Layer 8 of a small transformer language model trained on English Wikipedia (25 layers, counted from 0, width 128).
A neuron's activation on a vector x is SiLU(gate . x) times (in . x), where the dot is the dot product.
The model reads these tokens: "ave" " fre" "qu" "enc" "ies," " with" " the" " h" "ours" " r" "ang" "ing" " from" " 6" " h"

The vector x that enters this layer's MLP at each token. A number n stands for (n - 500) times 0.0049.
0 "ave": 739,557,208,598,445,373,336,317,361,441,571,556,399,179,360,644,427,521,668,360,672,420,148,575,528,402,328,593,649,597,757,511,579,554,410,444,571,666,251,359,474,204,701,542,676,459,494,689,522,382,431,373,357,416,630,716,618,544,561,578,700,700,672,513,515,477,485,365,617,471,523,609,511,636,631,669,493,555,687,309,691,442,468,688,568,460,690,515,545,422,595,608,279,372,624,356,432,590,373,600,585,234,477,679,456,461,376,353,560,616,480,467,349,443,438,587,665,805,621,492,564,477,305,780,711,459,539,597
1 " fre": 563,497,665,453,413,350,602,453,511,397,371,461,477,569,302,454,439,611,681,527,433,422,549,690,440,642,365,331,471,501,494,318,643,468,528,573,555,594,680,461,465,379,690,712,602,862,594,412,521,506,691,339,600,546,560,707,292,349,272,478,827,566,686,507,364,378,374,492,533,421,564,487,608,503,656,717,397,538,619,472,765,292,389,527,575,231,502,644,720,294,580,374,306,720,483,371,450,824,445,612,643,466,666,758,309,569,597,331,519,381,700,625,345,308,635,542,666,427,599,626,637,412,627,554,135,324,686,665
2 "qu": 663,465,269,374,631,329,546,518,644,249,593,552,397,570,509,427,353,822,329,645,309,525,393,350,412,607,153,735,731,459,660,488,384,406,263,574,538,545,338,422,506,228,291,618,570,467,533,497,689,362,535,379,318,446,747,568,442,308,592,444,440,518,556,408,222,465,370,325,388,499,571,711,509,581,418,585,347,448,594,693,648,303,388,444,446,576,533,512,657,616,512,559,374,274,778,388,334,700,473,556,599,492,458,791,214,457,723,336,576,649,630,270,312,571,503,468,473,503,527,608,468,561,421,487,594,645,346,436
3 "enc": 617,347,368,592,585,345,350,197,410,486,817,516,418,705,592,498,476,451,407,543,406,663,384,410,437,592,467,732,324,325,703,488,421,381,423,569,598,621,336,635,482,222,414,510,388,599,615,575,601,561,576,225,223,536,665,756,575,472,462,461,534,632,512,390,585,270,275,434,474,444,801,527,388,655,546,657,455,311,452,519,601,366,630,669,404,582,720,497,476,591,670,524,378,357,534,559,512,859,340,701,539,513,382,759,301,502,339,345,739,467,572,415,461,489,623,555,569,367,398,652,723,555,561,378,616,712,530,264
4 "ies,": 493,664,437,588,586,508,495,34,431,528,510,549,214,107,430,394,330,390,536,482,584,293,538,364,507,540,514,563,588,566,823,599,573,512,589,743,663,444,419,307,676,505,432,581,468,591,723,538,576,529,380,478,563,515,554,555,754,379,613,445,324,570,554,725,659,557,415,355,701,587,573,490,652,549,575,389,422,684,438,112,643,258,672,810,413,493,176,559,698,618,621,448,432,492,643,480,319,813,641,384,443,419,484,506,376,354,485,417,568,596,605,508,437,418,569,359,580,436,619,573,490,556,340,596,704,534,401,495
5 " with": 585,316,429,482,453,385,531,182,400,491,459,639,297,447,544,607,544,714,526,446,443,258,421,265,367,623,491,509,501,578,581,826,588,377,480,574,424,591,402,161,613,494,520,620,448,486,587,387,432,315,435,586,435,618,618,634,472,404,501,345,577,615,524,722,342,511,440,602,577,654,433,550,657,513,560,554,192,513,585,258,637,354,608,705,633,779,499,608,655,534,569,446,254,403,406,349,76,691,511,420,602,161,572,737,558,488,492,303,612,376,652,511,359,413,518,679,528,628,540,427,438,445,266,451,509,422,465,367
6 " the": 554,400,275,431,346,513,784,366,503,609,483,593,426,290,690,701,493,586,464,561,409,21,440,588,524,564,512,586,471,582,689,705,369,357,387,619,498,359,411,290,597,336,428,779,608,430,490,553,507,283,299,333,271,572,474,600,662,335,576,544,665,466,663,537,195,426,322,507,460,450,521,594,637,610,608,582,583,497,627,377,613,419,581,723,126,481,393,474,585,535,553,550,449,453,477,511,428,604,611,409,358,208,599,747,470,478,340,466,592,480,380,508,549,208,444,557,644,488,661,587,452,492,534,609,535,400,550,350
7 " h": 671,265,525,367,520,495,690,290,610,244,519,388,494,321,321,453,381,657,419,447,485,618,565,421,445,293,530,580,368,506,677,663,550,323,439,493,397,411,625,360,454,320,450,384,751,486,475,496,617,366,507,500,507,618,489,175,465,539,263,509,776,588,500,623,239,278,180,519,559,530,383,658,736,542,616,563,389,389,719,641,618,494,570,745,380,309,468,720,434,433,589,432,297,402,627,357,564,686,621,621,314,391,652,575,452,495,518,470,628,312,781,785,297,387,361,589,816,517,548,383,438,359,413,543,579,513,396,225
8 "ours": 675,407,527,289,528,659,291,99,309,472,700,545,566,582,509,748,443,520,528,349,893,473,342,432,557,500,357,552,436,422,580,648,529,284,562,612,751,494,395,313,373,314,331,388,537,633,599,463,425,677,401,291,207,671,474,647,820,550,409,366,408,624,640,698,608,541,380,450,489,551,618,268,448,459,523,570,439,647,588,437,575,325,647,789,403,476,398,436,520,398,642,586,387,586,536,199,315,653,513,688,412,400,575,524,396,414,425,310,494,541,631,453,418,309,551,512,459,314,525,449,421,563,221,574,398,891,410,357
9 " r": 482,451,441,462,401,452,503,529,549,284,617,333,229,409,395,583,627,611,496,415,806,529,629,424,424,549,504,545,666,446,551,734,599,482,661,478,303,368,365,259,603,407,341,600,674,564,499,418,645,388,484,94,476,526,332,603,580,385,491,366,398,594,481,469,180,444,91,603,683,477,401,572,581,528,504,498,85,334,515,435,677,407,547,618,350,257,500,485,651,413,350,448,499,397,561,540,302,532,592,508,334,600,593,500,558,364,778,317,710,370,807,616,358,475,317,696,504,444,537,431,547,402,402,523,612,392,373,489
10 "ang": 514,307,331,453,575,501,619,353,690,481,628,451,456,634,208,499,269,630,498,402,419,332,234,279,630,255,323,552,497,593,439,477,615,337,344,523,675,584,366,348,461,563,435,472,408,363,557,843,675,555,385,401,540,419,739,369,556,371,598,752,286,674,692,247,553,542,433,334,522,623,523,647,539,655,506,673,505,508,455,264,574,514,491,747,458,186,510,725,469,623,447,681,429,446,524,312,396,587,769,659,879,453,507,506,664,425,559,545,508,520,719,422,343,413,479,704,632,577,503,397,621,497,410,298,320,526,668,178
11 "ing": 696,551,198,506,388,475,579,299,468,429,714,581,365,520,487,783,453,633,646,300,352,447,351,350,461,387,317,480,463,491,913,731,560,559,609,398,661,657,495,481,527,410,557,616,416,189,431,739,590,375,475,478,283,535,651,512,504,442,504,531,688,491,576,425,596,464,499,426,619,575,313,527,542,546,568,399,707,665,646,545,526,497,645,882,570,406,640,580,490,429,579,612,464,460,337,127,140,558,541,590,461,220,402,638,408,647,413,318,691,595,718,461,338,365,454,606,546,496,457,483,470,577,258,212,570,485,471,396
12 " from": 562,397,420,458,436,416,457,113,387,592,627,459,410,574,626,406,663,872,328,373,432,324,484,167,386,299,662,468,490,464,750,517,581,400,689,544,623,506,352,315,525,549,575,577,602,469,694,483,506,376,423,476,194,626,556,673,581,348,546,389,719,653,502,534,489,669,424,455,556,697,466,595,523,556,556,544,273,752,571,403,719,538,616,732,583,627,400,704,643,708,542,492,405,504,350,455,237,649,577,482,439,365,599,751,395,287,555,518,542,391,548,579,412,542,517,702,633,869,596,348,353,450,309,482,683,545,421,455
13 " 6": 660,470,428,196,324,503,731,470,357,353,535,516,284,487,490,757,579,629,327,352,497,635,448,194,684,403,569,560,609,543,684,584,554,480,475,636,614,493,515,410,670,404,567,569,408,374,656,686,537,306,432,135,713,632,646,231,494,618,376,366,690,657,643,502,494,521,361,560,663,472,543,554,924,568,539,515,437,263,546,508,409,240,421,759,534,518,648,589,592,492,577,456,289,440,705,308,208,458,457,644,628,505,438,564,639,377,496,516,480,398,581,683,382,436,384,656,380,558,562,467,278,474,304,415,499,506,533,631
14 " h": 719,299,566,369,448,425,704,276,563,251,550,380,475,374,399,507,410,655,450,402,466,596,545,329,378,264,530,531,368,484,673,633,524,290,441,490,396,402,609,352,471,237,479,337,716,454,485,531,596,301,527,466,489,530,438,129,442,451,328,484,801,540,490,637,137,285,233,526,595,482,363,656,737,560,529,589,425,426,636,648,572,460,576,781,427,324,475,644,467,455,576,479,349,426,606,287,505,623,630,650,332,423,689,566,528,505,568,517,688,346,863,782,248,429,371,553,770,528,556,374,551,367,402,521,549,490,426,315

Each question shows the input weights of one neuron of the MLP. A number n stands for (n - 500) times 0.0007.

n185 gate: 453,537,550,267,466,579,691,429,561,419,556,562,506,450,443,449,683,538,373,355,487,541,494,540,641,418,615,363,408,509,542,680,351,705,485,284,387,600,687,468,609,389,438,503,537,538,439,510,552,509,608,658,718,230,589,638,575,319,552,600,443,531,494,419,478,512,512,560,418,564,569,364,599,575,352,387,398,423,547,522,431,614,586,335,598,552,522,389,623,447,686,512,488,473,222,518,572,503,519,484,713,637,549,569,410,494,591,639,603,515,532,568,670,472,625,534,471,620,598,587,393,598,485,506,299,565,412,594
n185 in: 340,594,535,530,709,379,529,343,517,599,494,222,590,423,497,556,466,642,437,442,849,458,391,402,635,564,433,372,431,318,380,445,565,561,463,582,460,391,494,565,541,329,440,509,532,429,421,403,424,510,374,485,635,628,604,455,589,359,421,447,506,558,358,490,506,406,579,568,484,429,526,741,361,372,408,462,332,525,468,680,602,380,578,396,533,503,578,510,418,408,534,525,410,436,302,497,705,718,620,395,451,697,500,458,440,371,391,480,503,497,397,541,407,554,321,724,653,503,685,437,547,500,500,468,677,544,419,481
On which two tokens does it fire most, strongest first? 11 "ing", 6 " the"

n152 gate: 523,588,364,493,529,529,480,661,483,460,480,513,716,463,429,729,555,632,348,605,303,431,443,431,292,507,616,578,553,605,417,446,517,463,539,418,459,383,426,476,371,559,507,338,623,590,690,619,503,619,487,617,451,473,322,356,439,497,243,610,429,447,551,560,668,601,446,535,624,510,477,480,272,299,559,674,460,493,463,615,651,683,548,554,253,461,625,453,602,573,549,674,535,659,535,710,370,558,388,364,344,573,594,668,576,425,540,376,274,808,583,417,387,566,553,540,469,473,611,457,490,369,468,607,450,520,386,590
n152 in: 519,639,593,721,591,488,540,488,481,565,618,519,659,460,472,589,585,491,494,578,601,485,385,567,542,494,337,491,552,561,519,412,538,407,641,568,513,522,386,557,392,515,283,451,627,606,476,544,401,438,672,700,418,541,604,441,607,597,512,376,441,444,603,643,625,415,647,454,584,551,347,743,512,832,264,447,393,610,645,616,506,512,368,434,377,448,469,305,704,402,482,437,419,450,560,467,469,765,414,518,405,629,524,660,577,494,587,526,379,491,355,531,377,592,534,592,487,538,509,561,481,515,673,460,603,512,403,484
Which token does this neuron like most? 13 " 6"

n133 gate: 438,317,445,604,611,897,408,395,538,511,669,555,500,767,664,440,607,614,515,415,451,645,456,435,574,382,657,529,594,665,374,448,373,460,415,416,523,595,457,448,533,279,576,228,386,563,615,578,591,697,342,557,540,500,514,570,542,694,362,440,800,507,404,577,431,374,257,434,445,493,489,314,571,528,736,449,330,583,511,496,574,578,519,314,477,630,589,567,269,594,514,450,504,448,326,637,412,321,624,445,563,416,454,859,405,623,577,549,628,377,340,438,525,449,511,398,384,511,559,580,420,536,631,353,625,358,278,485
n133 in: 503,552,488,294,457,715,475,537,722,364,282,547,618,581,560,372,549,629,410,487,713,588,382,475,515,525,488,491,506,494,698,431,506,680,500,538,413,628,452,370,581,583,558,654,596,366,448,316,452,639,440,368,577,433,718,503,646,567,405,311,667,550,340,622,568,649,332,685,347,297,419,503,560,536,358,566,485,537,472,355,605,590,563,554,702,390,535,443,488,571,403,542,310,610,467,491,428,516,491,481,421,565,521,544,574,451,594,374,550,515,442,522,424,562,525,663,325,632,450,377,549,460,503,422,447,454,397,384
Which token does this neuron like most? 12 " from"

n216 gate: 551,582,447,456,508,382,320,624,393,425,323,422,514,531,574,532,497,545,542,562,552,471,433,536,492,466,668,525,428,428,644,486,386,396,650,519,315,503,522,509,433,475,553,658,612,613,354,500,601,447,616,549,467,454,503,489,551,428,564,408,389,545,472,537,361,354,668,536,576,456,384,545,560,317,344,430,625,630,413,361,402,468,460,366,532,528,557,432,492,450,566,565,516,564,370,489,511,486,405,695,623,578,675,557,659,340,531,549,492,486,520,352,426,678,478,481,569,543,420,589,643,558,481,571,446,781,549,376
n216 in: 544,372,533,454,530,601,619,586,577,497,441,526,430,402,542,381,633,532,449,677,474,605,417,464,411,422,559,583,424,515,462,414,537,515,457,498,431,564,570,521,431,551,388,497,371,567,586,518,362,482,455,578,662,402,612,580,577,399,543,484,714,536,474,583,480,444,380,525,549,385,510,467,600,613,490,453,395,548,415,597,485,587,702,526,589,492,484,542,480,518,565,545,665,468,525,584,497,398,457,341,618,379,407,516,549,520,404,471,387,536,479,692,613,380,459,510,597,508,375,347,747,594,488,617,544,480,394,438
Which token does this neuron like most? 11 "ing"

n59 gate: 497,461,480,562,465,568,527,516,582,312,434,559,567,612,574,534,577,519,267,446,291,438,526,608,557,510,484,597,432,335,579,690,299,289,359,519,551,503,465,362,615,572,337,615,517,430,650,581,309,411,389,558,559,667,670,560,484,623,435,296,594,397,540,460,422,419,572,767,215,529,736,661,516,418,497,444,631,428,404,523,519,526,567,547,604,568,409,503,503,569,629,542,638,453,583,516,579,517,772,497,487,724,458,427,559,669,288,630,668,402,235,457,391,654,467,493,422,537,428,493,493,565,309,503,490,369,558,566
n59 in: 546,342,373,628,515,648,543,470,579,433,512,488,435,382,618,544,530,466,289,457,432,454,445,455,509,460,479,340,569,515,525,374,602,564,500,491,594,431,550,698,636,626,320,416,573,421,458,404,600,609,585,553,431,491,512,454,512,551,614,268,672,558,472,436,689,548,390,642,686,556,583,464,538,483,638,549,566,584,546,407,550,544,540,525,430,608,491,497,449,494,351,636,479,451,479,703,652,463,307,660,590,521,405,472,606,479,298,736,488,548,471,566,467,431,576,319,649,509,439,560,554,703,585,656,280,756,461,506
Which token does this neuron like most? 9 " r"

n139 gate: 386,478,373,349,560,510,493,449,396,373,595,373,731,425,460,530,538,676,419,708,700,411,565,378,406,254,416,408,574,717,633,523,606,487,567,587,510,355,500,626,523,697,613,571,536,392,494,593,510,597,641,524,372,557,523,392,634,474,558,433,639,464,576,549,316,439,441,597,280,468,490,370,585,444,571,497,700,481,419,623,532,434,586,381,517,568,490,483,452,584,599,481,636,578,560,657,529,689,387,435,510,494,652,490,383,583,464,345,464,677,473,445,747,752,435,694,447,648,580,506,500,554,651,559,467,506,280,644
n139 in: 353,332,578,362,591,366,506,531,516,615,660,637,500,391,516,506,454,624,454,588,376,476,475,512,521,412,624,238,457,521,624,491,570,503,539,583,590,481,521,573,624,271,343,457,728,381,482,535,693,295,485,460,371,465,454,497,458,546,525,458,450,434,494,472,491,494,550,367,434,530,444,478,440,601,509,566,590,512,727,611,464,572,579,579,591,577,557,586,396,559,643,551,391,568,331,690,800,465,454,531,554,441,579,642,593,574,607,403,447,644,523,311,567,494,497,574,283,595,438,571,412,610,521,503,616,200,308,494
Which token does this neuron like most? 12 " from"

n145 gate: 337,578,429,317,543,537,464,567,549,624,393,538,657,524,383,558,468,578,430,380,509,480,391,573,409,497,562,650,573,555,555,697,533,397,641,623,515,360,403,386,644,412,564,588,521,485,581,392,506,618,534,579,549,652,456,304,514,370,526,546,261,607,500,610,389,439,590,531,491,336,515,488,551,393,503,559,506,430,506,520,509,483,581,578,682,576,593,590,392,357,454,460,343,506,511,497,846,452,292,242,353,424,563,542,526,573,527,430,388,503,445,397,537,386,527,322,494,381,520,386,445,529,537,506,586,397,537,405
n145 in: 491,648,485,576,532,444,433,446,512,443,555,672,523,590,503,584,417,702,527,414,491,503,563,396,558,573,638,421,452,488,509,573,396,623,500,451,547,460,339,522,539,383,566,404,588,576,565,457,444,647,529,428,369,509,431,278,433,441,482,668,561,458,387,358,399,373,649,436,309,435,330,422,567,514,482,376,342,506,422,366,520,427,506,273,591,649,500,610,435,560,267,541,532,586,415,506,406,737,395,290,684,503,629,598,548,331,503,616,404,539,679,374,623,494,567,533,395,457,640,596,509,574,407,631,418,506,650,600
Which token does this neuron like most? 11 "ing"

n91 gate: 483,506,500,559,448,610,503,624,562,441,560,255,407,497,429,647,597,553,398,547,649,318,590,549,717,437,345,785,425,363,417,597,530,454,661,532,435,459,346,693,437,677,294,602,563,467,556,557,360,503,373,482,663,603,503,607,500,689,589,428,426,713,540,553,516,233,475,556,570,461,470,559,426,389,461,523,388,425,421,267,433,449,294,638,337,471,517,564,542,385,506,468,529,402,461,399,600,493,368,513,284,652,584,376,256,392,513,503,596,431,383,572,613,582,470,516,385,591,519,602,493,699,657,684,607,464,620,510
n91 in: 561,462,280,579,583,476,391,485,578,500,312,521,538,449,411,329,568,286,314,583,556,509,430,357,607,610,578,479,572,355,648,601,598,503,670,454,491,556,523,577,572,419,640,464,591,594,524,266,669,578,439,581,527,547,622,564,465,553,718,456,332,564,515,342,470,636,509,670,488,488,649,506,325,520,410,293,395,646,524,479,535,442,506,491,513,527,386,607,521,419,311,494,421,344,386,473,585,377,446,491,386,527,562,561,515,711,555,641,603,560,626,533,503,590,467,545,451,369,385,371,481,551,331,412,521,689,479,503
Its three highest activations, in order, are on tokens 9 " r", 1 " fre", 14 " h"

n202 gate: 645,352,439,368,723,440,471,605,720,551,587,362,616,523,470,626,380,628,497,546,414,579,435,548,584,753,561,465,567,601,409,633,457,474,663,610,440,320,566,543,452,398,494,471,593,552,456,661,596,439,330,521,706,453,322,584,596,415,532,513,572,464,559,481,436,475,555,493,481,556,539,558,394,552,372,448,427,414,532,589,438,385,487,500,551,281,628,493,316,401,547,591,675,423,581,614,516,451,698,404,539,587,403,484,558,386,539,597,304,462,503,340,456,516,300,551,678,591,524,615,359,513,466,763,442,225,623,267
n202 in: 361,441,381,338,586,466,370,398,458,789,446,616,460,664,522,588,562,601,400,596,484,613,610,366,573,579,425,509,444,330,414,573,494,491,635,608,412,451,445,535,531,622,481,653,412,392,438,449,510,469,433,535,537,403,270,611,636,395,400,445,573,491,417,645,382,500,410,614,633,377,551,437,652,425,459,560,406,491,406,282,442,521,689,433,342,519,366,532,283,428,522,479,531,506,628,577,686,529,519,318,369,597,389,685,650,475,456,425,607,575,530,525,623,581,453,684,494,376,446,650,333,658,412,392,443,306,442,399
Which token does this neuron like most? 9 " r"

n238 gate: 544,379,799,563,396,617,560,556,421,540,430,433,481,603,442,476,588,333,444,318,367,522,453,553,455,473,507,409,516,637,538,527,476,397,429,703,417,607,503,694,543,517,516,543,590,513,326,500,583,390,526,792,566,514,418,513,570,543,477,339,527,460,655,533,691,654,519,578,614,380,342,663,336,302,454,537,424,513,687,394,632,622,466,551,479,447,483,507,431,606,480,552,494,315,342,612,326,367,550,480,626,636,559,503,722,628,430,611,420,516,563,384,403,398,503,404,353,561,668,483,698,500,381,339,685,636,803,550
n238 in: 381,480,507,397,467,536,650,336,605,632,622,358,553,558,452,622,586,330,433,510,445,490,751,343,484,548,362,543,470,630,620,329,655,574,309,539,276,420,447,576,557,510,580,346,656,415,300,441,542,524,588,559,683,524,380,773,649,463,359,378,503,466,407,483,567,400,622,550,466,530,480,382,359,448,477,633,654,564,662,597,399,258,569,493,663,517,634,620,553,450,434,457,280,400,392,427,385,541,476,635,403,368,444,380,736,317,643,525,537,530,535,318,444,725,486,701,479,483,368,433,440,523,631,473,619,456,675,507
Its three highest activations, in order, are on tokens 6 " the", 4 "ies,", 2 "qu"

n241 gate: 356,493,462,507,589,701,581,393,561,674,518,650,497,598,852,453,507,540,514,376,443,606,392,659,527,623,538,575,383,627,544,585,599,444,432,676,626,597,371,390,566,531,517,559,643,647,510,415,659,434,631,648,252,561,348,514,500,696,396,511,535,616,387,454,448,569,772,415,423,595,588,479,568,507,524,440,441,583,660,503,480,392,276,511,474,576,425,535,562,479,336,476,297,500,693,679,609,350,555,424,514,636,517,599,431,438,335,605,646,376,489,562,432,521,560,396,336,860,699,389,475,596,281,314,377,361,565,535
n241 in: 475,527,378,181,539,679,623,446,630,683,589,427,479,313,640,374,527,483,512,484,497,477,491,679,359,589,451,467,476,623,548,506,559,356,482,354,437,430,515,331,628,609,551,573,567,506,606,516,494,625,629,681,406,516,542,571,444,771,400,610,444,620,664,475,427,431,628,445,352,533,485,418,390,652,533,503,473,482,567,564,565,503,297,562,506,705,419,354,497,476,428,450,411,360,503,542,503,375,485,339,509,454,419,708,533,449,435,722,534,358,586,640,551,655,580,497,572,667,608,558,465,560,432,386,432,476,470,423
On which two tokens does it fire most, strongest first? 12 " from", 5 " with"

n54 gate: 464,468,659,411,560,567,441,660,561,594,451,630,563,458,305,527,341,522,594,523,500,577,653,416,422,464,471,576,343,522,351,677,351,481,617,478,789,433,364,457,724,597,690,523,262,562,305,536,433,468,375,491,423,594,542,520,500,420,555,369,635,552,335,373,587,612,386,417,343,465,471,759,497,488,416,461,445,487,500,574,443,648,394,523,561,343,378,702,349,442,455,509,412,512,377,583,461,500,587,468,523,364,424,543,303,513,474,389,594,410,429,490,326,497,709,532,713,431,358,590,453,315,717,477,448,374,538,608
n54 in: 422,480,598,394,467,319,541,507,653,571,595,497,330,544,267,507,220,688,473,456,648,650,618,513,396,425,540,513,483,632,401,582,325,443,598,609,507,437,493,442,429,533,603,416,392,680,523,627,326,537,529,460,410,643,413,500,623,493,644,413,398,470,265,520,383,460,510,597,432,467,371,627,640,419,290,483,543,337,473,647,370,526,517,431,634,427,431,784,696,507,394,438,552,481,533,361,483,596,758,547,569,386,359,718,503,470,442,266,527,510,384,363,674,336,683,660,493,374,426,430,588,473,588,609,541,460,701,469
Its three highest activations, in order, are on tokens 1 " fre", 10 "ang", 0 "ave"

n175 gate: 416,563,382,468,332,618,520,530,660,675,486,547,536,497,363,420,533,500,336,207,173,599,574,410,529,717,708,553,367,507,437,323,551,641,467,356,625,542,399,534,483,397,427,230,460,354,460,764,587,453,600,466,546,611,430,524,474,467,627,379,568,453,684,611,550,556,721,468,446,461,680,383,679,490,463,554,557,437,345,537,435,399,600,531,423,616,339,425,344,573,487,356,402,477,604,490,581,452,246,507,630,356,444,667,453,540,524,503,443,480,496,487,579,623,402,490,345,524,449,520,475,662,399,744,520,416,484,297
n175 in: 550,539,490,620,503,621,409,451,656,510,618,513,614,400,364,559,621,497,543,392,380,585,530,401,561,547,727,559,269,664,388,399,347,684,386,376,438,452,477,510,480,543,483,490,597,463,388,452,583,660,523,707,523,586,609,510,433,513,351,317,490,466,480,671,579,421,532,301,497,347,547,643,458,596,520,611,381,421,426,367,526,474,548,429,437,668,292,456,444,437,546,468,412,350,481,628,399,654,65,543,469,470,572,768,453,543,285,514,463,695,510,387,539,576,440,762,599,625,465,523,570,523,639,608,665,590,595,372
On which two tokens does it fire most, strongest first? 3 "enc", 9 " r"

n31 gate: 426,703,461,204,538,459,500,451,671,402,373,648,415,440,486,475,528,560,479,579,558,417,571,510,581,245,609,672,430,745,371,436,504,496,565,741,467,595,644,403,359,552,650,451,317,507,556,414,627,328,470,571,382,547,542,355,483,749,486,359,436,673,432,762,462,465,226,380,277,596,418,500,469,483,472,560,647,639,511,668,612,449,601,439,478,479,593,525,413,259,610,524,609,490,452,743,433,500,455,556,396,388,740,568,363,670,514,602,627,528,390,577,469,305,595,647,576,518,420,703,493,400,503,330,546,493,345,397
n31 in: 527,453,649,536,460,589,606,460,605,371,469,659,539,439,497,531,473,596,631,658,646,375,486,507,431,456,554,679,487,720,429,400,434,636,516,555,325,244,246,583,493,396,527,211,415,531,577,303,675,568,376,716,523,577,631,445,594,480,342,451,558,575,562,558,497,377,229,348,572,540,326,551,648,318,561,558,453,534,503,709,618,303,614,465,521,631,476,528,400,530,380,586,576,497,444,487,554,334,470,503,486,419,358,380,385,520,671,553,724,266,373,325,675,510,388,460,503,473,661,608,603,480,398,428,609,449,467,476
On which two tokens does it fire most, strongest first? 7 " h", 14 " h"

n229 gate: 445,432,405,423,446,514,290,547,652,544,312,533,646,460,294,598,299,503,467,466,459,611,640,362,440,556,621,461,522,496,423,381,579,518,625,462,568,329,382,650,328,566,522,500,460,374,569,287,489,504,348,422,652,549,671,496,546,623,449,341,638,271,392,533,471,359,315,637,415,436,637,610,319,574,740,500,719,315,335,456,361,667,687,552,496,569,463,433,594,230,576,743,589,630,585,616,478,421,595,383,376,364,668,448,434,301,271,492,643,522,550,529,504,383,87,515,489,511,322,609,366,467,443,470,530,445,256,541
n229 in: 392,445,307,426,384,344,530,276,804,340,489,504,468,444,420,508,347,753,278,492,466,616,526,327,328,552,511,602,364,489,274,368,360,411,511,539,639,654,309,553,522,397,684,419,534,272,298,273,462,329,475,517,361,504,518,436,457,420,268,504,470,399,572,724,463,580,518,575,403,605,654,659,424,343,496,463,541,460,370,356,493,414,333,583,465,463,519,455,496,223,373,774,608,624,414,584,552,610,515,593,326,418,525,319,437,658,347,315,489,566,729,504,279,588,201,518,648,364,426,507,422,555,518,515,357,555,445,455
On which token does it fire most, and how strongly? 7 " h", at about 0.46

n104 gate: 483,493,406,581,565,616,671,428,478,604,497,671,314,803,535,303,572,437,517,638,621,691,570,469,738,598,465,378,593,377,646,722,560,354,409,583,741,475,585,791,344,576,218,649,549,556,435,660,475,514,376,548,624,619,404,658,624,538,507,590,616,493,405,458,355,507,536,363,591,215,314,399,567,463,652,433,390,607,382,490,487,503,493,351,507,476,372,373,545,379,398,561,571,523,567,394,563,415,580,573,589,434,266,532,334,394,542,428,653,541,413,649,480,500,437,541,532,447,553,348,685,565,695,556,384,483,592,433
n104 in: 487,647,597,623,433,624,592,304,517,552,431,445,563,425,401,393,592,562,374,289,407,512,304,609,434,375,519,630,622,439,371,444,553,601,541,707,450,349,623,307,636,297,458,632,363,408,465,341,540,718,563,365,506,584,635,395,547,471,200,443,497,372,447,451,516,369,621,406,559,535,628,468,657,703,613,539,600,471,620,584,679,582,556,533,452,645,536,480,471,487,500,456,349,606,623,631,490,643,720,487,410,536,456,444,510,590,448,237,376,555,544,374,414,307,471,381,480,628,475,484,524,526,487,523,313,481,462,457
Which token does this neuron like most? 1 " fre"

n58 gate: 576,484,579,707,512,478,506,575,421,636,449,506,592,630,626,526,441,455,620,596,403,671,354,459,311,634,361,444,569,410,656,446,613,472,500,660,320,382,608,633,509,425,487,434,497,379,316,510,624,484,713,503,516,317,550,596,424,444,494,673,580,446,378,312,419,671,485,608,436,500,337,803,552,664,487,490,412,525,411,535,555,531,610,571,533,591,613,397,591,607,519,675,534,488,632,528,570,474,572,453,539,364,519,449,399,488,271,408,573,509,470,412,469,343,389,371,529,577,437,308,464,304,598,618,602,305,562,647
n58 in: 423,509,331,350,599,517,586,614,393,346,417,518,606,375,497,576,483,461,450,509,545,343,646,623,631,640,547,636,286,628,559,431,467,414,451,477,549,687,604,497,331,597,356,529,396,583,594,494,472,598,537,489,401,531,547,557,321,427,553,280,509,595,680,470,374,579,446,557,509,428,422,571,454,440,488,521,459,497,524,453,514,342,436,539,568,330,407,557,240,471,419,477,641,401,397,541,571,436,391,668,542,293,405,308,633,652,497,543,337,491,509,412,457,447,414,626,542,542,644,438,593,491,586,354,527,594,500,428
Which token does this neuron like most? 4 "ies,"

n246 gate: 648,517,749,550,363,510,273,446,674,678,596,565,676,493,287,616,697,345,554,611,489,484,661,422,559,621,466,634,422,490,657,289,465,370,693,402,426,482,450,469,729,391,520,310,606,411,520,172,401,490,582,544,358,422,449,269,355,668,537,511,431,503,458,466,622,661,305,533,559,470,566,592,543,477,663,483,575,334,486,558,394,652,521,650,625,338,573,208,547,541,386,500,470,549,507,702,380,493,551,520,577,578,503,580,476,598,565,504,558,314,543,371,747,476,507,568,468,493,513,575,650,429,596,507,486,514,617,510
n246 in: 425,346,539,380,673,548,608,532,703,435,418,435,389,536,863,561,573,556,552,278,617,515,585,464,308,500,627,443,452,372,462,526,507,526,414,292,524,561,535,467,520,429,542,562,408,395,561,473,527,624,591,515,468,746,287,701,594,551,351,449,477,569,550,651,435,561,537,625,632,494,655,607,399,669,299,546,448,455,480,565,475,813,780,513,432,397,537,547,561,613,638,541,503,522,494,288,520,420,506,367,517,594,650,308,428,468,329,405,386,513,585,357,436,461,477,432,597,437,497,325,534,506,563,612,556,597,596,418
Which token does this neuron like most? 2 "qu"

n158 gate: 489,707,436,428,553,388,223,472,863,622,252,654,424,400,613,589,381,486,507,467,460,561,299,418,276,464,454,598,319,570,549,351,620,414,549,582,485,500,309,566,389,536,553,710,600,644,602,248,611,714,655,299,532,385,450,406,514,539,393,467,605,712,438,475,535,560,599,584,587,374,424,361,483,239,287,579,621,638,554,457,614,407,588,460,403,532,474,427,412,443,398,566,563,377,462,623,669,621,340,364,474,496,542,573,668,521,446,493,590,295,496,468,427,607,550,493,555,243,589,500,578,578,694,475,507,276,500,655
n158 in: 429,368,497,375,434,563,535,326,649,241,706,554,441,545,562,536,556,509,516,604,379,433,439,490,685,377,427,684,323,494,487,461,370,385,615,585,474,682,373,814,299,510,354,414,378,548,588,295,566,481,503,417,547,434,475,500,589,446,354,579,542,568,406,182,665,538,518,486,635,406,545,430,581,448,316,542,617,645,558,592,565,407,556,630,490,415,474,402,415,541,177,376,438,598,351,456,555,500,465,490,405,404,600,539,596,595,561,537,375,484,560,401,450,449,445,503,520,357,606,465,490,487,500,558,590,293,513,471
Its three highest activations, in order, are on tokens 3 "enc", 5 " with", 1 " fre"